Layer 4 of a small transformer language model trained on English Wikipedia (8 layers, counted from 0, width 128).
A neuron's activation on a vector x is SiLU(gate . x) times (in . x), where the dot is the dot product.
The model reads these tokens: "ec" "ification" ";" " tr" "an" "script" "ion" " by"

The vector x that enters this layer's MLP at each token. A number n stands for (n - 500) times 0.0048.
0 "ec": 357 647 372 407 441 444 454 649 302 518 180 650 489 638 588 329 524 273 349 452 733 441 461 342 593 416 682 424 549 227 442 175 507 462 230 448 427 323 557 454 129 447 454 687 343 787 369 768 492 555 478 474 706 312 510 558 445 544 386 505 481 557 461 435 471 395 315 525 331 368 776 326 603 671 363 582 580 628 669 552 677 382 785 475 513 181 523 395 342 530 509 483 538 546 603 600 626 388 736 603 444 472 602 358 478 487 272 578 357 567 520 419 634 556 455 373 516 550 395 390 398 454 534 291 372 654 278 611
1 "ification": 368 504 215 478 319 524 400 530 450 566 360 565 525 782 761 241 637 328 284 465 660 464 477 357 631 430 761 493 540 51 310 28 459 508 277 503 427 412 509 509 340 464 518 534 289 602 690 847 530 650 599 519 612 290 573 470 403 409 327 582 400 332 545 411 610 418 228 582 366 394 628 352 581 618 597 618 552 440 495 456 570 485 620 428 675 223 571 550 250 624 533 447 639 450 415 619 632 430 477 503 366 383 437 466 499 533 392 551 506 579 485 452 488 456 410 482 614 421 384 385 277 295 561 254 283 593 393 652
2 ";": 455 488 455 423 271 609 431 739 370 555 346 720 512 472 533 473 756 308 531 327 718 468 572 266 484 519 745 356 505 336 486 322 357 298 160 447 302 416 458 498 244 464 554 261 413 589 389 735 561 579 483 544 613 468 560 449 437 688 430 399 507 573 590 397 483 478 274 626 290 299 629 425 632 634 483 838 489 475 519 530 678 511 806 458 687 405 560 428 250 595 436 483 462 540 494 634 630 452 569 540 528 473 471 715 561 343 327 575 230 342 564 473 571 406 477 411 647 417 492 458 362 613 383 166 427 385 356 710
3 " tr": 523 285 499 488 549 608 388 405 553 681 398 605 411 502 586 349 740 393 415 313 722 506 512 325 232 519 387 640 347 325 485 459 473 581 166 267 573 522 501 638 427 336 584 666 260 557 503 628 353 473 418 524 392 256 584 586 503 682 556 515 694 710 668 428 456 392 378 659 529 381 730 438 549 642 673 769 642 522 490 521 469 531 619 266 435 517 448 536 379 582 31 299 359 468 364 617 720 758 405 441 426 346 588 593 615 447 242 393 468 369 281 448 532 341 233 406 618 589 429 485 495 544 553 294 555 662 509 605
4 "an": 581 416 426 527 419 612 663 379 376 339 451 556 826 571 298 471 579 301 246 472 362 520 393 537 734 667 189 302 726 377 582 362 448 685 379 473 390 435 642 532 439 688 565 633 617 531 695 635 482 554 422 359 486 407 432 599 367 283 623 524 494 573 580 293 474 398 454 629 480 606 359 426 736 802 564 610 478 351 473 303 632 337 565 463 582 436 465 363 503 452 275 285 381 483 470 720 786 423 293 360 314 230 781 663 642 489 161 500 299 498 458 543 649 304 477 382 425 570 449 712 521 411 573 450 376 433 242 659
5 "script": 435 519 469 617 527 355 500 559 527 371 455 771 216 469 333 457 647 364 321 318 678 588 705 288 429 252 389 583 690 146 455 271 402 574 356 420 328 477 527 565 477 393 605 491 272 398 356 712 499 422 581 503 515 264 372 529 334 612 500 632 451 476 569 297 690 313 284 508 361 484 622 394 819 565 729 454 509 183 601 461 601 451 725 350 603 198 644 500 487 429 346 542 563 546 415 705 716 345 458 406 703 325 447 293 569 538 411 476 436 460 411 590 483 479 316 616 543 588 672 705 555 263 655 314 323 450 392 545
6 "ion": 355 503 275 560 434 600 590 506 338 499 300 786 561 620 520 140 867 203 383 458 436 398 461 487 664 433 350 401 534 85 183 434 396 452 352 345 261 440 557 384 547 660 645 549 374 427 477 816 532 613 545 698 521 315 457 490 438 373 498 682 447 380 475 459 641 249 400 701 391 541 721 477 597 537 593 533 524 578 633 469 732 473 622 411 641 301 390 472 317 593 331 507 677 297 384 634 708 370 235 567 465 539 479 581 455 511 308 626 436 577 426 461 468 371 391 475 580 704 564 787 461 307 414 297 388 563 419 622
7 " by": 407 498 415 483 306 574 368 649 384 452 440 796 699 587 600 336 645 300 436 370 728 332 586 451 372 521 532 377 603 371 455 278 305 357 142 340 253 326 438 543 321 441 649 426 365 452 520 667 480 499 547 564 711 356 589 533 338 775 408 528 514 503 499 551 489 446 376 493 385 392 726 338 600 512 567 875 572 495 519 460 555 370 738 405 803 316 423 468 317 663 370 441 439 471 504 647 580 386 628 490 518 433 542 637 644 396 433 674 390 344 449 509 637 338 416 475 466 572 542 549 453 552 422 229 467 453 414 832

Each question shows the input weights of one neuron of the MLP. A number n stands for (n - 500) times 0.0019.

n294 gate: 422 395 466 553 602 621 528 439 619 434 588 346 612 317 466 530 518 747 624 479 590 702 473 615 458 530 694 616 432 509 506 494 334 530 389 350 641 494 454 439 658 361 494 429 593 575 524 506 757 515 552 344 552 325 351 693 611 357 494 485 491 418 518 575 637 469 534 584 411 575 537 328 382 663 525 357 456 396 598 606 591 684 277 428 534 466 528 419 405 439 390 549 491 484 478 459 543 419 574 290 660 375 446 563 512 374 513 441 417 500 530 416 516 516 610 531 298 469 426 577 478 261 395 580 565 390 471 543
n294 in: 632 515 369 323 619 436 519 728 486 557 424 318 537 504 504 163 651 553 515 456 559 582 588 434 214 566 470 276 563 557 525 441 593 489 553 581 666 628 596 530 549 399 420 564 710 518 552 664 519 551 522 219 311 523 824 426 541 353 403 328 315 592 377 330 533 583 291 402 478 492 374 193 504 500 563 539 599 463 345 739 423 378 540 718 418 564 409 436 664 552 637 578 576 826 489 450 652 624 466 415 406 599 434 445 661 431 485 578 526 462 589 481 504 370 596 526 511 534 728 389 402 255 556 388 369 737 618 552
Which token does this neuron like most? 6 "ion"

n38 gate: 593 708 378 415 547 507 517 360 572 700 393 565 540 477 636 516 711 521 405 553 408 682 654 540 527 417 405 552 628 493 530 373 598 593 196 433 759 641 339 483 344 476 313 579 568 434 567 323 497 593 480 571 635 428 582 618 517 463 347 367 457 201 441 349 591 360 382 411 675 401 450 727 449 528 453 349 476 436 560 640 430 507 520 589 646 373 459 507 568 275 564 534 403 483 470 368 439 659 605 510 422 555 380 570 337 493 493 361 476 196 403 381 531 555 507 631 530 466 642 325 521 537 715 510 503 547 671 649
n38 in: 562 428 339 714 599 507 517 456 510 528 342 409 618 497 744 347 581 777 400 547 514 469 534 641 537 453 486 431 602 376 473 621 418 446 668 439 398 308 547 452 325 237 573 610 500 410 269 454 318 339 540 680 646 719 741 626 408 456 273 493 610 487 563 507 395 576 538 517 534 579 466 455 545 542 442 493 413 520 463 554 631 677 369 706 651 417 407 476 418 680 435 432 754 382 374 406 476 443 545 470 365 500 675 584 521 603 619 555 452 276 422 720 377 549 480 592 527 434 627 646 434 497 607 643 503 449 687 456
Which token does this neuron like most? 1 "ification"

n289 gate: 455 578 544 392 692 463 572 693 604 440 871 455 412 387 530 579 288 523 366 475 570 511 606 652 609 504 422 479 552 575 710 485 681 591 792 669 445 404 482 526 519 556 523 556 671 442 482 767 399 413 358 731 655 583 496 397 404 654 359 315 316 591 615 421 496 436 452 431 559 504 507 564 597 342 452 500 557 260 529 496 500 404 551 464 493 553 433 653 374 529 375 463 225 579 589 534 739 431 763 387 375 545 482 771 437 576 390 470 463 418 540 321 527 349 482 463 529 519 193 695 403 235 545 751 378 460 348 626
n289 in: 500 326 459 637 529 570 369 471 340 695 225 657 573 623 430 514 478 410 585 536 585 628 507 504 482 514 283 376 515 470 446 435 555 380 424 471 418 316 580 533 614 662 583 500 256 316 387 554 556 518 605 726 412 474 585 398 618 336 592 363 493 413 360 440 649 701 555 371 456 530 416 388 500 594 606 523 571 566 350 638 446 698 388 647 290 601 560 333 919 602 522 522 346 515 430 293 793 572 180 525 596 373 417 428 504 518 526 511 504 430 504 156 538 470 755 588 464 537 688 500 582 657 382 434 574 390 477 496
Which token does this neuron like most? 4 "an"

n62 gate: 478 467 572 453 622 627 137 642 514 449 629 357 408 583 569 325 511 741 391 489 402 475 311 585 419 662 572 490 669 642 602 624 608 461 476 504 718 361 561 597 561 493 518 402 435 327 421 553 424 514 553 582 486 573 423 432 702 422 663 397 482 320 461 515 661 522 475 489 321 649 400 284 500 441 511 601 320 525 604 280 638 507 670 822 403 511 551 573 450 511 647 446 599 467 435 408 611 595 576 742 406 232 472 426 569 605 246 590 507 471 761 398 777 474 589 471 479 493 597 410 671 651 515 586 464 296 530 630
n62 in: 393 656 638 610 451 783 432 254 442 496 587 690 615 517 663 503 622 454 284 673 596 549 587 213 573 490 458 681 486 671 431 469 458 510 569 479 522 445 277 542 479 690 550 585 454 479 574 537 713 497 170 458 430 475 612 475 408 570 383 344 754 106 582 443 360 561 504 424 479 365 479 504 489 536 514 631 334 567 601 490 500 475 441 401 444 403 564 528 521 441 412 444 475 568 666 334 496 638 518 580 340 435 490 314 397 349 540 475 465 674 549 528 533 471 608 392 621 553 553 675 539 426 443 753 613 332 385 644
On which token does it fire most, and how strongly? 5 "script", at about 0.16

n389 gate: 425 559 445 575 574 545 513 481 656 480 374 513 519 537 373 522 823 598 438 345 358 596 506 506 348 626 358 522 349 667 639 280 590 513 588 542 452 433 404 391 370 448 566 415 318 538 346 331 536 433 420 494 580 428 547 468 581 420 425 468 641 500 280 275 692 376 313 459 612 529 532 461 581 457 458 630 388 468 567 465 418 657 532 447 636 523 762 347 494 349 458 474 388 779 594 569 413 453 565 586 578 579 636 484 451 450 464 419 635 559 657 487 497 444 551 490 769 546 468 506 396 606 367 606 675 465 599 448
n389 in: 462 469 604 444 572 597 560 483 407 595 320 496 534 599 784 346 285 545 593 537 543 397 571 544 368 466 596 503 576 639 399 249 541 612 278 524 214 758 439 418 503 490 468 403 531 632 401 417 465 605 582 538 370 595 184 370 445 459 355 547 544 358 523 448 316 629 717 328 411 337 664 496 427 507 369 308 338 548 541 429 598 366 662 604 434 367 559 424 652 548 476 425 602 549 559 708 613 497 510 623 573 525 419 554 386 433 753 452 466 667 678 510 659 560 343 603 480 462 410 647 413 370 358 517 538 538 485 607
Which token does this neuron like most? 2 ";"

n496 gate: 713 671 619 271 530 578 514 523 441 517 514 490 473 643 357 566 513 479 677 347 440 416 627 600 307 490 497 389 456 541 665 373 659 567 793 352 554 563 399 480 442 663 438 589 756 556 554 327 377 473 604 339 429 452 363 507 636 530 551 726 470 576 576 665 493 432 527 454 588 322 507 455 391 569 503 493 521 632 460 497 600 406 493 477 585 362 394 486 371 628 338 665 300 662 432 344 399 420 646 564 559 600 533 589 510 411 434 541 558 671 523 480 722 638 601 503 487 421 249 601 469 385 265 585 341 679 536 703
n496 in: 656 542 240 492 459 700 577 300 442 489 411 669 604 417 473 398 228 511 621 386 808 410 500 456 518 448 462 569 470 660 500 281 309 541 553 351 492 375 548 522 613 492 446 473 708 784 324 555 632 396 530 694 493 664 464 642 515 414 591 722 522 710 445 610 723 530 553 691 582 420 474 489 508 661 673 438 542 676 481 559 386 627 249 555 436 622 378 568 598 369 380 470 607 504 459 600 560 489 315 511 783 630 541 452 572 456 650 662 451 538 384 701 392 439 388 339 459 659 462 519 530 530 523 406 391 433 833 173
Which token does this neuron like most? 2 ";"

n16 gate: 460 260 386 511 526 452 445 589 632 569 474 318 494 587 546 506 719 514 509 442 449 396 486 567 497 531 554 599 500 563 450 584 492 520 565 506 355 485 514 503 343 463 491 718 454 628 367 456 469 506 464 672 429 494 475 438 540 427 554 427 586 430 497 509 551 457 579 428 322 554 599 615 520 610 370 550 697 208 579 581 475 525 403 387 534 604 601 400 568 396 534 455 590 627 517 526 379 350 449 548 522 413 533 542 360 558 506 255 520 483 553 297 328 410 390 404 570 368 409 463 623 418 526 625 489 619 419 642
n16 in: 577 365 390 546 537 454 450 542 556 534 534 394 509 418 595 515 687 423 393 437 506 445 440 503 497 578 610 550 360 500 446 590 448 298 590 518 179 503 624 515 466 653 569 565 411 446 573 497 457 647 286 648 576 478 671 676 375 406 485 566 467 551 467 451 436 589 506 407 622 589 679 637 368 512 613 528 519 652 442 386 443 378 536 470 479 649 451 555 359 618 630 679 668 410 582 428 549 500 420 588 373 516 527 479 672 536 690 494 805 636 585 666 378 400 524 470 590 330 439 561 565 518 500 549 326 403 574 616
Its two highest activations, in order, are on tokens 1 "ification", 4 "an"

n500 gate: 490 548 401 532 643 634 500 635 580 354 451 581 591 473 612 441 440 455 414 497 543 646 497 341 437 338 459 528 738 661 519 585 510 591 535 614 436 454 610 468 516 478 545 606 635 447 734 387 695 635 569 560 614 620 685 633 605 374 238 531 506 328 525 461 456 510 611 441 370 799 532 490 577 426 633 487 650 506 506 412 575 522 447 556 376 610 571 744 621 513 525 528 643 600 586 451 614 453 459 500 515 675 534 441 558 447 571 474 478 291 516 635 412 601 396 421 428 564 611 677 465 646 311 427 701 307 409 503
n500 in: 443 677 627 402 526 357 671 504 562 660 546 576 526 593 379 456 411 515 338 577 708 377 537 390 500 709 403 775 802 254 529 411 537 489 504 429 695 173 430 388 628 687 485 409 481 672 459 375 338 246 504 537 481 462 467 586 642 322 523 511 649 526 223 727 515 315 526 584 690 508 671 386 398 519 612 605 232 444 626 419 408 671 500 351 504 682 678 425 586 426 522 541 561 549 541 401 470 606 496 648 377 340 430 551 308 391 286 688 429 538 452 308 370 576 441 325 606 636 369 381 504 399 677 530 496 459 603 537
On which token does it fire most, and how strongly? 2 ";", at about 0.33

n461 gate: 524 571 517 395 463 349 544 582 610 555 644 817 374 506 547 559 682 534 530 359 612 533 517 500 266 421 577 335 577 395 513 655 530 408 548 603 500 458 533 560 540 463 278 233 439 418 600 468 567 470 358 523 320 377 798 413 513 623 581 533 546 556 223 392 444 510 520 474 360 466 533 503 342 442 450 483 298 560 281 398 418 680 572 493 601 551 446 568 386 530 543 507 636 582 604 421 450 457 544 570 490 551 628 546 466 480 350 517 500 591 762 358 466 288 650 201 461 588 446 537 500 560 443 711 523 427 281 550
n461 in: 538 319 734 531 473 517 628 500 398 373 372 283 517 357 507 385 383 593 490 444 362 500 597 400 374 517 652 408 561 490 804 363 345 657 500 329 608 458 523 601 486 558 248 743 544 480 362 450 408 507 664 503 571 596 546 466 514 480 442 410 549 477 708 658 631 428 483 573 426 425 480 490 643 455 233 654 396 446 399 664 407 389 314 352 808 517 689 336 320 577 483 551 403 497 432 476 399 599 371 483 588 366 600 566 327 431 521 632 497 671 443 636 517 479 466 460 463 497 375 736 592 547 500 500 608 497 464 486
On which token does it fire most, and how strongly? 2 ";", at about 1.2